Layer 7 of a small transformer language model trained on English Wikipedia (10 layers, counted from 0, width 96).
A neuron's activation on a vector x is SiLU(gate . x) times (in . x), where the dot is the dot product.

Input weights of the MLP neurons that the questions are about. A number n stands for (n - 500) times 0.00051.
n39 gate: 541 323 396 737 420 581 385 327 469 469 759 640 472 668 500 454 323 491 676 381 700 451 322 344 486 358 415 405 554 487 429 460 438 768 358 656 174 715 270 445 491 702 491 479 590 565 301 478 477 390 559 794 505 250 201 661 325 504 820 290 784 351 722 513 143 587 522 540 414 716 522 349 495 387 374 360 688 350 417 318 465 491 391 294 491 673 603 424 536 540 343 505 796 581 389 354
n150 gate: 803 570 624 400 618 376 290 300 628 461 726 702 626 408 617 469 519 490 795 461 333 220 826 740 450 339 283 788 569 651 328 353 363 495 811 828 578 608 539 690 424 384 462 542 244 587 549 480 520 495 691 285 355 197 474 581 495 525 436 418 475 732 364 912 441 329 367 471 465 444 584 566 351 376 510 454 535 325 257 418 437 510 510 515 616 814 500 756 367 342 602 465 675 209 270 882
n163 gate: 589 402 464 422 708 551 538 515 633 795 571 375 526 581 530 442 819 490 475 565 808 622 552 338 619 411 643 474 701 271 653 632 480 368 101 461 663 633 132 469 547 537 656 665 321 452 414 642 568 666 417 454 266 525 399 719 357 520 700 973 682 320 818 490 351 583 526 460 361 620 612 431 887 474 751 271 505 374 610 203 646 410 634 698 540 743 515 689 184 694 584 526 495 127 307 764
n164 gate: 490 608 524 618 303 666 871 180 635 580 592 542 609 929 591 625 477 657 367 633 589 563 259 414 451 456 423 592 933 389 466 462 620 548 505 528 620 747 433 485 550 490 417 477 248 631 329 433 461 424 741 605 397 463 319 382 796 755 597 448 456 490 581 443 442 402 708 410 549 223 375 747 754 490 808 686 495 576 654 620 381 315 345 628 155 745 751 655 543 679 530 441 452 99 423 384
n39 in: 241 440 759 646 668 525 500 554 535 476 623 239 272 393 397 685 714 432 442 198 543 544 344 480 720 323 792 754 505 590 214 775 584 337 534 639 820 495 505 495 597 475 533 575 763 438 373 500 394 369 273 333 621 481 613 553 297 130 226 553 535 460 725 300 495 389 703 684 485 891 500 347 715 665 521 345 773 690 358 515 412 447 423 303 849 355 589 564 239 545 801 505 641 401 633 533
n150 in: 745 197 899 778 566 587 305 455 642 654 733 287 443 620 138 463 515 680 326 670 278 181 438 475 546 826 541 270 428 485 404 505 364 323 600 500 596 378 224 469 636 271 640 635 602 526 450 490 392 595 676 263 397 671 764 416 454 581 587 500 593 184 857 819 510 469 287 460 382 500 236 715 336 592 701 537 624 525 255 147 510 356 441 572 649 773 754 475 616 464 301 726 515 434 535 466
n163 in: 517 711 373 683 195 241 605 413 588 591 516 302 500 559 45 568 621 586 124 673 952 331 573 571 517 623 500 395 643 552 696 353 707 734 549 601 805 363 700 556 302 595 213 802 577 563 602 375 149 511 349 326 789 416 432 409 516 582 533 489 891 484 641 220 687 511 675 661 566 652 456 25 483 406 449 414 305 721 635 188 219 382 388 455 312 450 544 533 495 330 635 506 435 193 212 725
n164 in: 500 578 450 458 387 381 534 482 691 438 768 575 654 594 644 335 614 365 629 634 425 672 277 500 707 245 951 578 573 574 477 680 685 586 590 430 613 291 343 537 547 393 500 526 696 448 693 301 519 402 407 383 565 706 297 677 322 219 637 243 584 491 428 496 573 379 277 340 518 327 523 531 238 541 386 396 621 809 421 627 679 781 553 537 643 657 691 377 110 691 383 629 540 386 658 430

Each question shows a token from some text and the vector x that enters the MLP there. A number n stands for (n - 500) times 0.016.

"75 ": 594 416 499 641 529 575 502 545 567 577 552 478 643 544 531 548 484 523 654 470 578 557 375 580 481 582 538 548 524 482 467 537 317 489 469 379 426 636 593 451 530 686 559 594 412 583 515 428 663 438 481 484 476 373 668 643 434 468 756 593 384 592 531 507 434 373 506 451 439 536 472 585 475 529 693 446 633 479 521 619 426 449 482 338 593 551 471 418 466 504 497 425 548 504 564 625
Which neuron lights up most? n39

"16 ": 552 434 513 600 480 487 633 631 638 450 551 553 624 584 556 374 508 504 442 589 600 439 465 519 494 503 318 649 393 480 342 484 342 556 481 378 417 691 559 480 549 585 558 584 451 577 597 444 589 409 446 483 448 453 563 633 656 522 666 506 457 372 605 504 480 431 412 545 394 538 451 446 533 667 673 391 698 432 404 604 412 552 459 437 575 524 378 494 419 497 360 416 516 469 544 370
Which two neurons fire most, strongest first? n150, n164

"| ": 610 432 577 490 529 484 428 493 509 565 546 443 568 528 560 527 435 399 556 735 497 521 484 480 617 341 378 599 478 464 444 400 329 541 529 479 539 612 631 493 543 675 513 538 552 496 648 516 487 395 589 591 497 478 610 558 594 510 585 440 511 514 533 392 518 380 597 514 392 554 459 492 588 617 606 617 616 520 468 650 357 563 399 377 445 583 404 486 578 478 359 189 494 398 535 476
Which neuron fires most, and how strongly? n163, at about 0.13

"M": 416 575 552 551 575 550 816 550 525 359 624 560 645 497 620 498 510 308 558 579 524 564 328 582 532 578 615 645 411 506 515 644 423 443 466 561 375 581 515 502 519 486 386 493 501 417 476 503 602 484 459 437 585 458 586 550 418 490 516 534 516 498 317 433 626 455 485 263 497 518 502 464 540 367 354 548 546 530 532 445 541 564 420 477 597 714 332 508 432 462 276 479 540 460 470 479
Which two neurons fire most, strongest first? n163, n39

", ": 550 630 466 393 369 424 573 510 607 484 534 594 479 411 452 447 438 482 643 694 562 455 443 491 578 496 393 448 558 527 534 411 430 498 621 451 532 581 591 580 416 505 353 486 606 387 556 537 682 507 549 431 649 353 611 439 514 575 483 597 511 528 573 428 542 506 494 469 374 555 524 441 515 477 850 549 662 526 557 514 467 552 346 577 593 512 527 468 620 533 425 448 582 407 544 386
Which neuron lights up most? n39

"4 ": 509 598 569 518 427 473 529 660 634 557 547 523 689 503 528 470 580 360 510 557 549 505 449 628 458 506 314 667 361 448 422 400 444 459 556 332 394 626 533 479 614 585 581 532 521 582 618 490 448 500 494 516 531 448 622 594 706 593 680 539 452 504 648 411 531 406 416 455 370 566 432 517 465 617 624 399 686 479 369 541 446 605 498 528 614 520 402 422 434 576 396 434 517 449 635 400
Which neuron lights up most? n150

"6 ": 534 481 523 516 495 471 655 693 607 482 497 621 646 516 552 404 526 433 381 560 566 384 430 539 482 592 331 652 406 458 315 436 421 483 545 367 359 649 572 442 551 560 603 541 510 572 561 423 494 519 413 480 559 450 553 541 679 501 695 556 445 410 597 474 504 385 414 469 416 610 458 457 488 635 657 387 745 508 359 580 426 596 531 481 504 513 376 446 404 488 383 456 546 472 593 423
Which neuron lights up most? n163

"Minister ": 561 627 446 592 532 353 608 590 636 416 481 339 485 580 538 549 399 495 670 631 461 400 366 329 741 489 625 528 404 598 485 531 403 582 416 482 514 640 467 409 497 587 508 639 482 660 588 362 610 441 470 578 633 489 433 456 400 570 568 481 446 476 606 422 503 377 575 429 465 468 633 553 662 481 663 553 660 472 580 348 452 495 433 472 538 493 493 514 505 476 574 530 425 408 452 573
The three highest activations, in order: n163, n164, n39

"de ": 560 414 663 575 486 504 746 577 486 395 523 553 556 523 533 405 540 490 576 591 533 550 406 377 626 439 513 530 386 524 396 408 439 540 515 622 408 571 611 500 577 585 489 480 587 428 516 388 742 478 490 447 557 470 372 563 474 477 634 484 610 561 348 514 671 316 344 349 534 502 570 573 448 477 675 561 476 463 558 516 606 440 426 541 639 543 529 507 508 512 446 610 410 460 568 380
The three highest activations, in order: n164, n163, n150

"ate": 446 803 482 596 438 405 530 597 594 393 529 378 494 470 528 450 442 388 466 509 492 324 376 409 645 403 480 460 388 485 615 381 521 462 509 367 538 584 522 473 513 607 471 611 476 415 544 301 592 406 553 603 626 466 405 398 482 467 387 398 471 489 581 312 503 572 615 543 508 459 363 425 496 384 468 615 531 521 456 440 497 656 379 441 578 574 479 441 546 583 538 547 476 336 617 667
The three highest activations, in order: n164, n150, n39

"Minister": 508 596 551 635 560 314 683 542 622 458 562 353 442 621 460 521 391 489 600 298 557 267 563 459 622 460 554 578 387 607 457 477 373 526 368 564 383 631 606 350 548 564 416 661 447 515 456 445 567 514 550 573 678 422 376 504 436 555 490 523 443 513 282 505 500 410 524 489 401 565 446 501 541 551 448 473 580 476 539 430 535 540 427 604 629 520 500 490 530 444 400 612 417 328 556 487
Which neuron lights up most? n39

"10 ": 567 468 458 580 472 419 592 668 662 440 514 505 645 474 578 402 493 431 454 635 555 393 385 615 344 584 298 636 421 471 396 450 360 513 588 326 354 588 490 406 543 613 630 553 505 589 542 416 490 499 413 478 514 515 514 565 673 562 673 556 521 440 589 520 479 469 393 494 437 577 458 476 510 565 621 347 761 480 442 469 455 585 534 533 557 468 412 396 384 477 497 475 543 480 678 451
Which neuron lights up most? n150

"France ": 578 484 579 606 575 349 705 561 506 344 562 495 433 550 426 497 535 462 675 576 675 438 435 455 604 581 549 478 406 542 436 504 347 541 429 570 499 464 670 538 645 598 365 624 464 505 563 536 699 480 436 516 487 525 565 363 483 465 462 520 462 622 680 561 474 417 457 536 468 543 520 569 662 582 681 606 428 604 668 433 334 433 533 471 504 488 584 488 377 610 500 531 560 594 501 559
Which neuron lights up most? n163

"TV ": 527 466 559 603 515 372 830 569 486 405 505 392 578 573 484 544 405 456 665 592 573 467 403 522 618 628 492 659 384 542 352 502 468 490 496 445 356 590 508 292 582 496 535 396 537 440 334 447 602 466 456 436 525 509 517 474 395 531 624 598 524 576 521 594 502 388 592 386 487 528 504 493 567 398 693 617 477 482 582 515 384 507 440 471 663 626 556 524 400 514 629 497 540 524 534 662
Which neuron lights up most? n39

"69": 662 534 657 551 527 508 489 487 609 455 614 606 672 537 539 388 533 578 593 260 582 416 364 495 568 425 480 482 539 497 411 491 339 502 482 520 489 663 580 467 487 607 318 397 615 400 527 539 486 392 494 478 523 443 652 576 494 408 627 593 506 629 467 483 433 381 458 549 404 568 444 530 399 559 479 509 535 521 338 576 381 576 489 471 538 595 474 384 604 390 361 337 653 478 431 616
The three highest activations, in order: n39, n150, n163